Layer 2 of a small transformer language model trained on English Wikipedia (11 layers, counted from 0, width 96).
A neuron adds its activation times its output weights to the MLP's output. To switch it off is to set its activation to zero at one token and run the rest of the model.
A neuron's activation on a vector x is GELU(weights . x + bias), where the dot is the dot product.

Input weights of the MLP neurons that the questions are about. A number n stands for (n - 500) times 0.0011.
n6 (bias -0.057): 199,402,294,384,519,621,504,538,639,711,548,748,361,532,387,422,453,544,800,318,496,717,453,496,594,704,588,585,858,484,550,609,296,480,541,484,480,436,500,552,416,625,432,537,659,548,689,461,687,445,341,530,755,480,427,617,485,404,496,587,426,488,665,582,364,714,345,428,477,239,500,114,419,420,478,821,543,516,306,535,500,500,560,565,471,425,552,433,576,475,504,297,279,606,531,308
n15 (bias -0.190): 364,449,496,416,362,692,449,558,676,408,406,455,409,459,583,445,417,819,626,241,554,564,691,361,775,484,379,609,453,295,475,555,551,451,525,616,597,439,593,439,614,615,290,471,588,262,121,391,450,500,692,654,724,278,574,496,539,691,517,400,706,512,650,621,621,473,547,601,334,372,697,442,417,593,641,496,476,595,325,658,315,761,316,492,362,313,419,404,383,308,372,620,557,552,689,560
n25 (bias -0.209): 570,707,647,723,515,472,575,327,394,695,304,637,515,548,661,554,584,255,479,517,596,353,465,301,527,398,731,398,527,391,333,829,580,469,593,688,449,489,552,271,618,482,453,504,519,526,146,335,403,546,562,679,610,556,331,488,159,559,459,384,593,436,600,528,543,342,412,673,447,475,496,435,352,398,453,331,592,496,483,466,424,636,638,568,544,226,668,411,496,587,197,523,697,639,473,604
n28 (bias -0.149): 568,184,755,513,602,331,441,351,600,469,544,388,184,237,525,656,420,831,458,656,649,432,551,496,504,616,267,442,571,487,666,455,176,647,254,253,625,439,389,444,569,563,685,334,533,593,586,649,603,644,192,463,520,548,830,291,596,487,388,547,402,544,550,269,457,593,508,682,677,728,424,496,777,491,421,487,555,593,286,448,417,566,274,677,633,530,556,491,250,418,600,558,405,593,651,534
n33 (bias -0.276): 731,433,345,316,528,318,354,350,503,417,463,485,575,323,489,595,324,416,294,665,609,546,482,534,607,357,533,500,588,346,620,462,603,420,508,230,550,531,516,688,598,374,533,647,572,639,632,652,531,475,603,449,578,176,555,463,504,558,489,425,571,422,454,451,511,585,260,475,553,332,714,541,528,572,726,298,671,333,653,579,544,456,540,363,758,664,471,382,706,561,665,375,551,454,387,486
n44 (bias -0.063): 443,813,423,500,575,351,676,490,528,474,543,569,405,383,634,588,486,405,543,451,592,393,465,466,578,573,345,514,479,464,567,545,684,767,276,614,590,531,673,414,724,302,414,496,678,315,623,446,596,362,595,488,331,511,548,285,472,496,327,439,523,879,420,541,388,480,468,504,402,485,354,507,689,360,444,539,532,560,398,575,529,489,373,478,530,575,590,571,540,801,352,244,522,603,623,429
n49 (bias -0.177): 354,464,681,337,406,522,729,616,362,678,612,430,610,366,428,511,557,408,516,441,415,496,331,496,511,496,200,458,550,591,333,558,475,493,492,578,445,434,461,639,522,611,540,614,590,326,512,346,650,590,631,583,486,734,497,426,323,342,565,482,643,384,423,696,398,720,575,507,354,681,451,124,489,672,312,407,291,493,454,548,366,347,585,489,670,367,664,562,594,442,408,679,276,511,536,478
n91 (bias 0.005): 464,525,696,544,775,324,482,504,389,593,563,368,508,881,538,500,413,410,340,575,675,635,223,655,617,562,266,467,595,568,491,330,602,624,368,378,598,556,485,463,491,406,759,403,553,615,204,509,606,345,710,495,420,379,500,311,409,350,287,437,380,491,667,281,496,436,575,513,878,442,239,412,318,445,516,575,596,274,666,581,725,339,448,487,386,492,419,597,467,927,599,774,551,584,454,609
n182 (bias -0.160): 607,379,826,432,490,592,380,475,694,713,459,309,593,407,600,461,486,448,374,389,528,222,439,625,403,260,493,514,393,630,496,427,666,452,439,343,573,521,659,242,614,245,493,538,604,490,415,559,545,338,592,373,428,377,437,493,394,401,447,446,591,646,481,428,566,466,404,687,596,531,379,508,518,734,463,392,482,435,585,437,303,679,507,481,617,723,711,699,545,654,619,672,640,457,518,669
n221 (bias -0.202): 341,465,566,305,380,631,734,486,601,710,490,475,503,507,394,373,630,310,356,415,556,532,479,414,457,416,616,448,701,446,214,603,525,232,343,600,579,459,400,433,416,520,464,598,514,466,520,422,455,269,728,512,531,577,618,368,637,351,760,525,786,559,404,623,641,541,641,456,398,576,492,567,542,609,497,582,575,433,466,387,294,378,558,567,433,272,540,575,444,695,591,365,205,642,408,475
n252 (bias -0.247): 454,415,366,431,472,573,413,562,534,509,570,269,423,450,486,480,452,515,591,620,552,460,692,506,388,503,590,492,540,699,388,375,467,488,497,583,500,563,402,367,395,503,660,470,315,345,375,620,380,698,426,481,497,701,528,311,401,500,658,506,604,342,546,539,448,475,491,515,599,506,503,455,387,398,623,651,552,546,340,647,435,530,500,431,578,489,526,659,373,571,408,397,623,509,594,397
n287 (bias -0.266): 568,625,577,334,345,569,400,412,636,510,436,484,521,553,426,395,513,460,563,489,682,448,471,439,490,258,402,273,637,357,612,558,634,454,676,533,591,503,326,546,546,593,461,544,311,476,738,630,619,625,562,617,270,460,372,450,475,431,350,710,344,353,569,588,598,586,484,595,570,486,561,547,484,503,326,407,555,596,476,364,586,667,619,326,540,352,402,584,649,524,324,591,516,490,513,564
n323 (bias -0.335): 544,762,381,512,558,693,427,695,652,595,372,527,460,512,519,455,522,554,484,484,359,515,489,317,440,264,672,707,410,432,440,601,626,385,429,703,462,392,677,591,504,514,347,440,595,375,504,562,515,572,387,600,504,850,386,566,474,427,209,455,471,582,593,571,615,547,403,527,433,613,587,366,437,756,426,425,474,643,44,357,605,508,260,594,302,432,309,451,372,536,322,511,354,564,407,680
n336 (bias -0.107): 811,483,352,402,713,539,427,604,413,496,656,530,751,417,546,450,416,439,528,460,625,385,364,388,377,654,664,417,496,662,178,432,598,293,598,548,624,472,622,565,790,350,483,361,410,500,472,505,500,729,310,762,512,264,434,544,358,414,531,585,603,535,217,358,332,613,198,271,475,532,777,442,312,349,429,508,627,466,831,743,622,460,587,204,469,576,414,833,495,386,484,488,344,492,446,614

Output weights of the MLP neurons that the questions are about. A number n stands for (n - 500) times 0.00048.
n6: 627,639,708,786,582,408,578,469,314,380,557,322,449,439,573,490,557,481,350,510,454,335,599,518,358,356,592,182,297,608,467,518,598,456,588,650,476,474,207,503,350,405,497,507,377,510,469,653,522,486,497,613,412,503,411,595,507,441,465,600,570,439,401,313,487,455,659,607,466,776,379,752,483,521,483,336,532,595,500,612,537,554,459,552,494,469,422,683,520,364,588,483,565,526,510,645
n15: 526,680,514,645,431,508,579,512,421,593,500,183,641,671,443,349,516,481,247,649,511,534,724,626,651,444,526,537,422,442,338,528,219,511,525,356,716,521,244,550,469,356,414,376,573,560,532,561,417,584,394,303,586,464,332,488,477,353,627,661,631,548,762,608,388,345,449,446,468,822,689,500,408,471,539,522,530,338,573,644,532,419,355,482,723,500,730,573,273,351,520,597,382,386,446,727
n25: 636,443,299,496,352,678,486,486,597,507,556,532,351,557,458,511,373,564,528,710,500,524,418,626,423,616,266,597,627,415,626,335,480,582,336,464,587,300,447,283,486,519,415,295,447,420,541,591,534,598,497,297,489,406,642,660,600,688,638,583,584,537,510,381,551,460,535,297,881,511,627,386,348,515,592,594,483,551,440,514,539,395,431,538,510,747,584,531,330,470,723,514,336,337,406,453
n28: 408,653,321,535,659,589,466,532,509,592,405,556,632,598,392,399,725,279,531,545,510,465,436,322,595,418,646,661,425,372,260,765,487,394,642,608,405,492,666,545,661,362,425,613,474,642,385,242,365,405,670,588,628,344,347,671,424,479,599,395,489,412,423,641,524,681,365,493,424,244,527,449,333,548,393,581,440,448,667,574,344,500,632,449,523,586,428,455,450,642,585,486,525,587,444,496
n33: 564,427,317,545,512,423,503,381,248,591,478,481,522,510,379,587,423,555,357,554,552,503,471,292,472,295,512,580,468,500,561,369,500,497,594,506,565,369,547,459,357,466,497,482,653,565,526,503,651,711,304,617,775,561,610,754,710,463,629,503,419,443,354,461,433,519,610,547,468,619,408,542,252,417,506,530,509,464,512,626,578,469,515,466,442,551,433,550,715,422,576,598,510,491,416,338
n44: 270,394,367,477,444,681,290,464,559,534,496,374,514,594,514,536,493,679,486,385,469,579,589,577,416,405,632,429,383,507,520,613,286,359,546,546,446,615,468,703,448,580,536,578,421,695,519,610,549,587,394,485,408,513,444,355,648,398,366,576,654,123,390,381,591,377,504,584,425,614,449,534,383,556,507,443,400,460,821,451,558,559,562,685,594,350,662,514,535,534,436,373,351,636,306,633
n49: 608,572,466,537,427,507,533,330,593,418,473,514,500,391,413,389,453,595,396,543,467,603,685,657,575,306,443,583,196,619,414,489,519,656,563,412,675,548,490,459,430,589,528,530,510,580,469,425,417,567,545,412,411,387,522,353,577,329,484,540,638,689,680,636,591,354,738,298,469,457,477,403,737,564,353,519,587,649,430,452,694,335,351,253,513,535,542,487,558,341,493,408,583,269,510,577
n91: 606,441,368,577,565,546,624,545,601,521,474,624,567,358,352,451,481,461,594,307,336,514,607,334,379,479,579,434,364,375,525,542,521,294,685,748,545,604,635,476,475,664,214,461,452,455,646,602,516,451,493,200,618,591,452,533,525,379,541,409,431,577,444,624,528,515,592,562,470,508,778,433,551,574,544,455,552,799,382,382,311,656,486,543,534,394,542,341,566,106,441,316,600,389,565,579
n182: 587,494,555,328,743,576,648,503,453,620,547,712,500,617,457,583,387,494,614,433,464,662,377,493,322,609,632,394,377,531,263,490,415,257,401,604,519,558,363,477,478,609,500,491,553,442,304,630,377,587,524,497,500,529,524,367,383,600,380,645,366,509,601,539,341,635,366,369,503,480,390,491,475,533,585,556,577,670,400,475,509,540,553,392,622,493,470,438,497,341,594,384,414,577,596,571
n221: 434,449,630,365,351,440,549,522,439,465,511,306,511,647,358,407,833,483,400,700,479,677,431,508,352,454,622,427,264,543,507,617,439,446,211,339,515,520,457,540,700,429,533,511,699,630,644,590,500,493,708,432,427,460,354,391,596,493,294,589,658,670,613,611,597,426,413,446,496,629,472,521,646,496,507,435,476,628,575,395,480,744,497,612,587,350,433,664,435,355,409,482,346,527,504,144
n252: 351,523,487,640,394,645,571,704,510,524,357,486,377,530,525,488,339,419,414,548,440,539,409,550,708,541,466,482,537,486,680,567,505,450,453,685,392,454,458,451,447,393,646,399,426,483,546,469,470,483,606,439,630,542,444,503,381,568,650,469,394,532,537,506,505,624,312,483,379,482,358,449,450,521,460,602,428,420,556,455,586,592,432,454,550,675,488,358,503,524,449,438,823,415,481,636
n287: 452,570,637,518,642,606,529,392,600,475,451,694,373,468,458,541,416,598,633,444,394,410,403,524,408,465,407,409,606,368,682,641,429,503,313,589,452,720,497,594,572,679,347,801,639,351,243,357,349,490,472,398,503,628,578,457,439,551,420,555,605,500,528,490,408,371,648,448,557,431,593,402,435,601,457,538,697,583,301,364,600,353,454,548,589,321,471,487,497,566,706,510,430,444,461,564
n323: 516,817,704,509,623,285,630,425,522,524,345,459,384,487,407,391,496,433,290,483,349,452,525,332,549,278,565,504,422,512,317,329,492,320,462,872,568,509,708,459,439,447,470,508,458,390,530,719,469,678,655,489,488,496,419,326,649,389,622,617,484,626,970,416,587,672,365,447,668,522,261,637,613,306,385,562,644,513,558,438,557,545,220,452,477,491,602,480,298,461,446,566,400,702,670,479
n336: 400,527,645,513,324,496,581,469,561,375,401,473,500,697,523,629,468,430,542,522,663,421,558,412,726,637,385,472,458,415,723,392,309,565,389,567,449,412,615,229,349,683,624,578,711,654,490,585,366,433,496,536,339,588,666,558,417,712,396,375,473,353,656,512,750,406,693,645,574,307,358,156,594,698,458,478,453,324,565,362,472,678,303,476,482,690,453,390,477,529,450,350,566,551,734,496

Each question names a token from some text and the token that comes next. It shows the vector x that enters the MLP there. A number n stands for (n - 500) times 0.0077.

Then comes g, the gradient of the next token's log-probability with respect to the MLP's output, scaled to length 1. A neuron's effect is roughly proportional to its activation times (output weights . g). A number n stands for (n - 500) times 0.00084.

" p", then "op"
x: 596,468,628,622,525,388,613,440,458,414,528,493,559,864,418,268,750,772,563,393,261,365,766,581,448,464,467,206,585,517,715,447,365,473,600,359,345,663,235,473,595,495,385,504,422,423,406,604,600,392,689,561,399,458,397,547,421,525,355,547,561,625,588,545,466,679,508,526,466,599,525,458,573,539,487,513,416,699,626,523,489,250,509,530,423,709,412,333,645,498,488,419,438,354,535,542
g: 340,377,712,370,440,352,577,600,485,468,486,836,456,427,815,399,394,351,533,572,631,511,574,688,292,570,694,406,581,442,492,451,551,668,414,364,328,552,431,473,456,496,435,365,649,578,483,438,292,347,433,521,370,503,397,667,458,491,478,529,534,438,420,890,479,457,646,580,491,517,489,330,470,534,484,392,637,518,302,579,560,360,237,445,731,682,387,557,572,462,594,488,463,634,647,503
Which neuron, switched off, lowers the next token's probability most? n287

"),", then " Ro"
x: 585,456,430,650,564,372,586,414,386,603,509,514,643,798,607,545,607,477,496,161,543,419,653,446,396,512,438,270,449,430,570,515,498,413,532,319,331,547,350,474,412,460,503,645,554,486,455,620,662,516,570,537,643,599,566,606,400,525,594,431,393,515,512,581,434,477,612,306,572,608,424,438,675,507,464,481,529,701,474,638,416,444,229,582,367,625,528,534,514,371,603,368,396,574,691,433
g: 580,516,374,632,414,454,567,514,382,599,522,350,451,819,385,246,362,576,717,598,383,592,457,377,385,338,536,751,296,599,556,318,360,643,409,281,732,402,402,570,685,275,406,585,407,492,409,554,503,368,559,329,543,702,500,530,467,383,664,733,731,530,650,442,402,433,500,402,415,706,578,536,423,519,608,386,509,463,431,556,420,575,521,269,681,548,501,498,560,476,493,574,630,462,453,573
Which neuron, switched off, raises the next token's probability most? n15

"'", then " was"
x: 655,438,388,515,418,256,813,546,576,328,550,312,465,784,538,648,545,627,684,429,279,383,719,565,492,373,517,330,512,440,600,565,449,419,495,351,341,517,501,580,389,516,459,632,269,478,554,580,329,463,522,661,597,460,401,513,404,538,493,445,287,591,485,355,615,572,629,229,522,636,513,583,607,655,530,169,538,709,679,644,633,419,497,349,448,641,493,393,538,479,575,401,597,453,570,453
g: 503,696,575,594,434,478,327,513,336,581,480,632,370,440,620,288,533,573,338,469,645,318,491,511,610,574,548,390,426,498,648,346,803,503,497,550,493,647,341,400,487,475,494,736,580,477,499,313,487,672,514,379,615,668,453,596,403,651,500,486,353,541,567,279,267,447,486,647,617,537,602,514,292,531,642,646,497,474,317,611,316,444,318,322,614,366,418,670,459,342,538,371,765,403,604,675
Which neuron, switched off, lowers the next token's probability most? n33

"go", then " ("
x: 495,515,604,768,677,384,729,417,428,360,460,452,600,579,510,350,482,584,519,452,183,490,763,435,499,696,725,360,488,490,665,513,396,477,509,396,346,596,309,326,486,524,622,598,406,523,467,472,329,415,548,512,659,584,500,397,347,515,444,603,295,553,364,534,518,546,327,270,568,392,399,547,898,595,571,338,450,443,711,503,560,574,347,241,580,557,615,416,517,431,622,464,467,385,769,652
g: 565,325,298,502,382,573,443,525,444,504,491,312,540,606,627,462,625,578,564,389,435,526,664,312,576,381,744,475,618,630,346,398,531,632,423,484,485,554,424,701,573,312,628,311,437,579,454,536,619,423,730,507,730,454,515,595,521,561,624,373,618,553,384,616,514,329,400,511,228,326,554,391,508,360,472,430,233,498,459,428,655,654,558,600,279,666,603,689,335,627,507,551,273,532,375,706
Which neuron, switched off, lowers the next token's probability most? n28

"ur", then "na"
x: 361,420,588,633,618,316,720,453,269,391,503,343,519,657,722,365,574,632,601,366,276,600,872,464,475,582,524,529,528,407,586,552,496,492,332,470,257,431,304,575,387,437,216,451,355,612,529,565,437,611,714,478,390,560,208,619,374,480,381,498,465,634,408,416,465,457,509,504,313,675,653,532,595,654,560,544,508,639,731,466,426,475,602,476,368,571,658,532,597,442,586,588,518,514,499,537
g: 619,618,432,599,441,566,522,357,412,563,681,443,415,323,510,679,502,674,423,398,591,583,557,550,302,581,451,657,543,438,506,359,591,494,309,400,321,566,540,637,236,420,382,501,461,251,726,442,582,662,573,304,376,619,635,675,822,460,594,426,533,550,635,582,611,282,418,266,508,463,282,450,543,501,616,376,434,520,500,651,612,568,750,541,472,436,529,471,440,274,483,416,692,386,495,416
Which neuron, switched off, lowers the next token's probability most? n28

"ight", then " Z"
x: 481,593,374,755,548,460,674,469,260,442,353,430,532,602,575,581,586,538,474,358,312,463,683,633,388,644,578,277,443,469,664,588,234,385,516,391,430,611,247,544,366,399,320,663,246,609,395,512,296,448,824,449,690,540,432,483,329,492,600,515,454,404,553,456,530,474,563,326,492,432,497,637,718,638,498,519,445,526,773,648,491,386,385,409,640,401,679,487,473,471,583,557,594,516,498,743
g: 486,333,457,596,664,375,588,337,720,442,583,469,453,502,510,498,321,593,588,421,550,424,395,590,547,370,649,544,362,505,582,648,346,689,447,415,582,544,635,584,469,687,609,659,642,586,662,420,456,516,324,451,532,652,555,626,250,452,570,766,542,671,507,675,533,558,483,551,357,413,598,298,662,444,627,273,401,194,473,451,548,772,291,420,355,423,319,444,494,394,387,340,430,566,481,401
Which neuron, switched off, raises the next token's probability most? n25

" won", then ")."
x: 656,669,440,752,653,566,610,412,355,535,455,441,538,750,503,589,669,583,461,266,257,273,636,392,401,504,367,537,569,479,485,560,369,368,483,272,366,625,352,530,362,195,484,581,367,597,320,495,519,450,577,436,568,561,390,415,502,458,617,645,470,652,596,496,509,645,492,546,648,508,470,576,560,517,516,533,352,624,348,730,544,386,487,354,498,554,581,562,555,287,549,542,431,546,642,433
g: 559,422,507,572,702,486,456,582,481,394,499,496,497,584,420,637,639,491,642,575,549,738,422,745,490,673,781,566,494,448,538,601,121,384,456,349,519,195,650,393,342,649,487,576,347,378,491,364,572,318,459,576,313,447,439,546,435,453,285,316,609,465,515,511,404,538,349,497,465,519,587,504,490,690,466,467,380,355,529,448,557,563,618,531,293,391,628,474,345,532,703,620,525,519,543,824
Which neuron, switched off, raises the next token's probability most? n44

"N", then "ame"
x: 586,452,539,631,476,446,726,308,272,384,686,479,541,675,710,681,605,413,665,471,291,495,631,430,480,448,510,259,544,445,557,435,267,218,416,393,489,572,485,619,386,532,348,512,651,575,331,560,622,318,728,416,583,542,521,452,423,369,467,623,397,693,549,567,609,549,413,167,564,616,481,531,359,759,525,595,421,612,630,652,446,469,432,346,406,567,557,446,621,328,575,255,393,478,609,593
g: 470,706,502,497,558,465,578,572,612,556,391,275,530,466,695,367,462,485,345,530,460,604,513,646,607,584,719,680,442,470,638,450,480,146,392,643,557,737,587,377,426,421,334,531,586,592,299,310,537,496,672,345,357,806,297,444,527,465,459,595,498,347,452,476,754,461,661,408,407,584,681,407,372,559,781,394,549,355,580,345,378,574,367,387,568,587,469,510,455,403,476,507,581,433,487,450
Which neuron, switched off, lowers the next token's probability most? n221

"sa", then "í"
x: 432,521,443,550,558,458,659,303,606,421,492,508,661,605,391,403,531,596,541,472,277,403,590,531,663,653,790,216,576,469,504,638,247,618,482,351,384,643,258,483,308,630,451,798,450,631,326,528,651,453,722,545,423,451,460,511,353,624,487,515,283,598,539,352,432,500,529,333,315,539,445,437,735,611,366,532,413,703,491,451,577,555,366,445,613,557,555,355,403,444,480,415,444,451,691,759
g: 663,360,389,614,552,499,447,497,513,447,455,465,543,466,256,635,515,467,307,467,405,582,309,766,628,389,412,636,559,483,670,553,425,630,578,400,586,508,676,321,668,568,647,451,659,313,520,457,392,408,300,491,513,313,578,466,742,303,491,546,367,438,639,525,602,346,858,447,264,471,413,578,357,478,471,684,415,553,605,515,352,625,674,572,556,483,656,484,504,392,312,459,527,595,284,603
Which neuron, switched off, raises the next token's probability most? n6

"S", then "D"
x: 422,479,611,627,417,388,702,404,237,322,674,494,570,708,657,498,696,555,708,413,343,535,576,431,487,490,589,284,290,627,570,522,243,415,437,423,344,503,352,555,416,565,335,539,391,513,489,643,597,219,835,462,538,406,619,501,381,485,502,465,463,548,581,409,522,673,512,184,665,642,503,505,368,701,535,459,665,526,746,550,570,353,349,342,570,622,601,480,372,441,542,304,458,488,636,566
g: 537,532,764,563,608,527,490,375,654,482,687,280,385,530,354,323,425,328,606,573,514,646,530,381,307,400,506,387,744,443,500,393,293,511,451,455,546,630,539,472,673,593,318,407,520,561,534,678,432,377,460,500,227,339,633,514,410,358,371,639,564,570,517,473,534,671,443,548,515,499,681,481,519,612,263,558,634,634,578,697,547,515,255,679,531,665,574,159,464,466,526,306,589,509,512,492
Which neuron, switched off, lowers the next token's probability most? n91

"se", then " has"
x: 457,552,461,642,315,512,677,469,263,252,590,522,617,632,507,525,480,534,617,473,451,444,632,504,464,695,700,339,333,399,466,573,176,396,356,516,215,572,366,379,299,570,444,759,475,556,458,523,537,360,761,559,464,431,608,497,379,710,532,722,253,512,492,440,363,670,512,387,478,474,307,462,804,594,432,639,423,555,550,611,490,657,393,417,569,706,464,419,498,483,562,495,542,348,673,628
g: 544,319,316,802,519,397,306,340,685,508,640,581,380,388,735,442,413,687,512,542,421,370,507,482,561,495,436,576,440,390,519,382,524,568,799,267,545,576,434,499,426,463,608,746,415,713,586,519,438,506,519,659,374,524,621,582,583,156,573,453,389,679,534,489,514,554,499,303,664,502,305,364,443,548,358,535,375,480,430,452,532,449,509,486,593,552,555,206,455,594,439,530,576,776,497,523
Which neuron, switched off, lowers the next token's probability most? n221

"er", then "."
x: 515,408,508,588,500,584,670,586,233,459,450,674,584,655,664,356,546,516,743,368,256,575,829,520,474,477,686,504,558,392,723,612,125,548,406,512,204,597,367,607,291,462,409,483,606,561,369,605,440,405,587,441,488,558,390,558,344,531,329,581,448,439,587,245,447,476,507,147,491,643,544,664,627,726,383,427,427,503,581,643,434,581,419,444,401,523,459,506,616,360,720,504,561,560,421,609
g: 563,382,633,570,433,480,466,371,462,632,406,439,726,530,563,804,305,579,433,413,478,434,588,673,461,756,320,327,529,400,494,393,405,512,549,359,615,609,374,686,663,355,563,629,647,370,467,427,590,388,758,412,687,499,518,486,526,597,650,496,508,439,419,415,535,489,208,556,657,507,472,186,533,474,442,467,375,484,295,496,632,650,537,619,232,637,594,500,287,427,466,372,566,545,625,471
Which neuron, switched off, raises the next token's probability most? n6

" ", then "ti"
x: 679,591,597,757,414,368,750,309,481,633,388,501,522,864,604,393,669,663,589,436,271,478,684,663,370,479,445,293,497,379,683,615,301,402,510,402,165,609,440,378,445,423,464,581,408,320,507,624,527,579,747,556,616,403,459,491,416,414,359,436,406,581,523,496,484,611,538,406,529,683,397,672,484,430,503,578,549,690,644,612,396,359,442,476,459,700,438,370,535,382,485,408,478,500,491,544
g: 321,469,595,441,700,580,366,637,555,376,557,638,549,481,514,512,341,356,676,379,424,523,402,313,569,637,731,438,445,321,517,447,566,453,482,304,379,551,542,570,446,571,474,660,387,450,642,372,522,601,671,482,325,444,522,299,410,617,419,591,357,435,191,343,734,538,787,555,406,562,379,633,592,518,726,369,428,544,382,701,691,389,546,571,579,383,536,477,580,428,367,453,543,357,607,750
Which neuron, switched off, raises the next token's probability most? n25

" S", then "ant"
x: 513,481,708,703,540,394,666,420,368,399,484,528,653,724,382,466,691,605,655,391,363,529,669,499,266,454,498,323,425,600,493,561,252,360,497,456,267,614,247,438,381,549,444,546,434,431,475,675,655,183,804,488,520,426,475,413,408,353,413,496,517,503,585,423,386,746,588,389,595,643,491,573,422,667,521,618,525,616,605,592,611,447,343,371,483,761,606,410,453,427,466,336,616,467,587,557
g: 358,427,516,529,517,617,228,513,510,488,528,619,379,498,516,588,454,689,515,606,435,388,558,514,560,386,349,476,514,489,578,735,459,524,346,161,405,423,545,552,473,471,445,621,434,556,615,599,492,493,586,620,566,532,249,681,703,518,642,302,569,491,715,545,416,426,415,489,547,349,650,344,450,509,515,794,344,518,693,370,207,358,694,495,229,651,366,392,461,475,557,417,674,548,666,570
Which neuron, switched off, raises the next token's probability most? n91

"and", then "er"
x: 570,645,568,668,514,519,620,419,380,411,371,410,447,564,687,332,638,546,524,521,314,527,537,434,360,733,578,233,422,615,410,662,262,504,460,459,334,615,447,397,208,428,260,559,458,635,474,505,393,419,811,497,526,581,378,655,267,486,515,415,289,502,416,525,440,499,672,353,441,432,460,631,812,643,570,560,494,495,811,440,473,577,396,557,386,603,585,443,624,233,525,496,530,534,650,681
g: 323,457,508,476,605,563,519,571,479,533,478,463,469,571,333,676,562,469,621,532,438,527,618,706,756,459,88,350,405,656,377,415,457,604,395,602,497,208,521,514,557,399,542,528,710,618,536,447,365,428,635,566,570,495,391,416,687,503,468,476,678,337,540,535,332,453,465,391,598,617,779,612,410,437,663,560,563,627,407,393,371,317,380,496,499,509,683,494,380,137,445,465,454,561,615,656
Which neuron, switched off, lowers the next token's probability most? n25

"am", then "en"
x: 570,547,537,775,600,543,755,398,364,567,406,362,487,742,432,327,559,441,475,389,391,492,661,483,462,647,645,279,377,446,628,602,333,492,629,463,497,573,460,506,202,457,482,612,253,504,472,564,669,465,605,434,614,595,254,486,208,440,390,534,412,560,297,299,549,501,670,568,598,645,710,618,582,809,390,365,562,586,520,427,516,544,564,302,375,460,552,490,544,464,610,437,482,489,527,630
g: 675,482,356,381,399,272,545,500,542,342,541,616,450,230,300,778,455,467,716,579,430,623,585,367,631,642,490,318,651,475,621,427,526,677,653,681,543,244,535,544,550,440,599,550,640,326,576,414,513,416,453,493,453,590,630,428,589,450,488,555,625,599,369,320,250,400,598,440,538,692,704,527,411,499,300,692,582,570,394,524,455,528,373,369,519,599,306,604,467,362,393,344,620,398,619,568
Which neuron, switched off, lowers the next token's probability most? n25

" The", then " "
x: 598,392,650,827,503,392,719,497,330,567,578,451,640,637,363,639,500,502,600,146,309,446,607,496,398,583,407,252,448,616,507,559,483,442,411,377,452,544,364,417,500,415,428,637,422,389,524,693,433,497,518,549,582,555,478,619,452,438,514,532,407,567,619,403,356,519,553,313,549,566,606,438,595,491,587,552,632,488,513,703,630,575,379,381,399,597,511,361,614,514,590,410,555,468,499,565
g: 547,536,676,404,491,631,670,638,517,471,390,338,614,556,504,523,463,537,517,375,249,393,557,287,572,605,357,494,582,391,765,501,509,488,392,464,345,695,687,368,629,602,524,797,579,536,416,437,633,615,710,752,630,550,483,375,370,575,535,457,266,264,406,326,602,548,628,493,618,491,372,509,515,421,338,564,589,233,646,516,638,569,415,361,384,532,596,516,340,518,486,384,462,400,476,275
Which neuron, switched off, lowers the next token's probability most? n336

"s", then " of"
x: 540,530,487,556,423,475,615,530,534,205,458,415,696,740,434,441,645,597,761,419,273,524,770,568,533,546,668,361,323,546,523,575,371,465,343,769,278,494,242,508,358,503,493,466,359,567,498,683,529,537,754,467,431,376,424,521,293,502,517,519,522,253,522,317,390,562,418,410,502,575,476,527,412,643,501,533,636,531,537,597,554,448,537,321,567,792,470,639,446,405,490,199,586,454,730,616
g: 421,453,688,289,421,576,516,612,283,559,591,578,390,393,600,480,608,602,213,439,428,563,361,468,559,423,606,581,480,433,535,459,553,619,748,640,566,327,534,330,498,395,614,482,448,568,489,655,438,360,418,606,660,389,256,639,559,736,536,388,566,482,633,402,560,817,345,650,639,584,237,285,728,501,408,356,660,481,562,457,380,562,502,584,476,359,405,538,452,521,381,443,388,348,586,661
Which neuron, switched off, lowers the next token's probability most? n252

"low", then "ers"
x: 596,627,472,436,450,705,683,428,221,467,334,414,614,633,518,526,688,753,549,351,209,438,653,552,495,610,489,383,253,392,527,523,296,264,471,519,460,560,604,434,271,523,310,607,334,659,497,507,420,442,693,580,578,455,460,485,331,503,475,410,476,637,562,439,647,498,554,448,677,583,522,553,815,378,449,507,298,532,584,592,416,534,634,414,492,466,504,556,519,321,571,524,550,584,434,649
g: 622,256,362,643,632,776,543,459,521,455,317,604,446,500,311,399,407,411,471,690,460,374,361,510,532,439,457,263,486,558,350,407,572,528,637,442,531,645,589,557,457,439,342,691,554,637,525,520,409,601,464,339,236,804,620,414,370,496,319,537,579,436,615,615,493,359,384,438,339,675,388,580,375,399,399,669,470,521,532,536,500,584,282,469,523,500,640,616,399,470,617,770,625,660,535,710
Which neuron, switched off, lowers the next token's probability most? n15

"et", then "al"
x: 509,510,546,448,456,482,636,518,396,395,470,711,552,619,304,225,589,403,561,561,70,658,676,629,460,567,452,382,404,572,675,639,580,532,431,288,277,703,329,482,317,379,563,693,455,599,487,535,500,441,603,468,577,556,278,469,318,630,452,372,344,463,288,404,555,552,739,309,532,512,437,309,526,499,501,484,591,666,686,641,635,424,424,306,581,454,608,641,607,249,545,485,462,557,651,520
g: 415,580,679,503,303,456,475,678,459,578,480,518,422,412,475,479,488,595,588,500,515,447,619,398,375,301,541,648,720,491,327,614,269,463,654,475,578,695,583,550,524,476,573,371,701,554,654,585,462,299,373,646,475,558,348,527,229,339,426,471,671,684,309,580,431,585,585,452,429,345,535,368,466,511,572,565,570,344,457,595,373,397,343,324,379,476,594,642,718,649,506,338,520,593,307,850
Which neuron, switched off, lowers the next token's probability most? n49

" a", then " 3"
x: 600,551,577,799,492,435,613,484,555,568,529,549,641,659,444,535,559,639,596,200,258,339,606,449,538,608,478,263,480,440,624,539,437,229,388,475,362,669,442,455,443,456,342,676,410,459,496,694,576,478,660,461,464,600,538,491,432,537,343,561,489,571,573,331,424,513,527,399,455,606,454,545,593,428,494,702,433,450,586,757,619,399,417,451,551,583,550,468,540,465,398,547,416,449,632,302
g: 672,652,479,323,488,383,404,490,665,336,353,449,486,584,309,524,711,623,292,465,444,286,626,353,625,323,476,609,429,467,506,423,593,631,633,649,639,338,570,604,535,414,469,351,834,588,289,382,460,577,389,497,581,440,357,299,775,517,417,378,697,582,645,494,471,420,465,444,604,426,409,606,284,605,465,631,409,447,539,597,522,459,468,519,659,280,654,555,606,652,451,489,351,506,477,652
Which neuron, switched off, lowers the next token's probability most? n44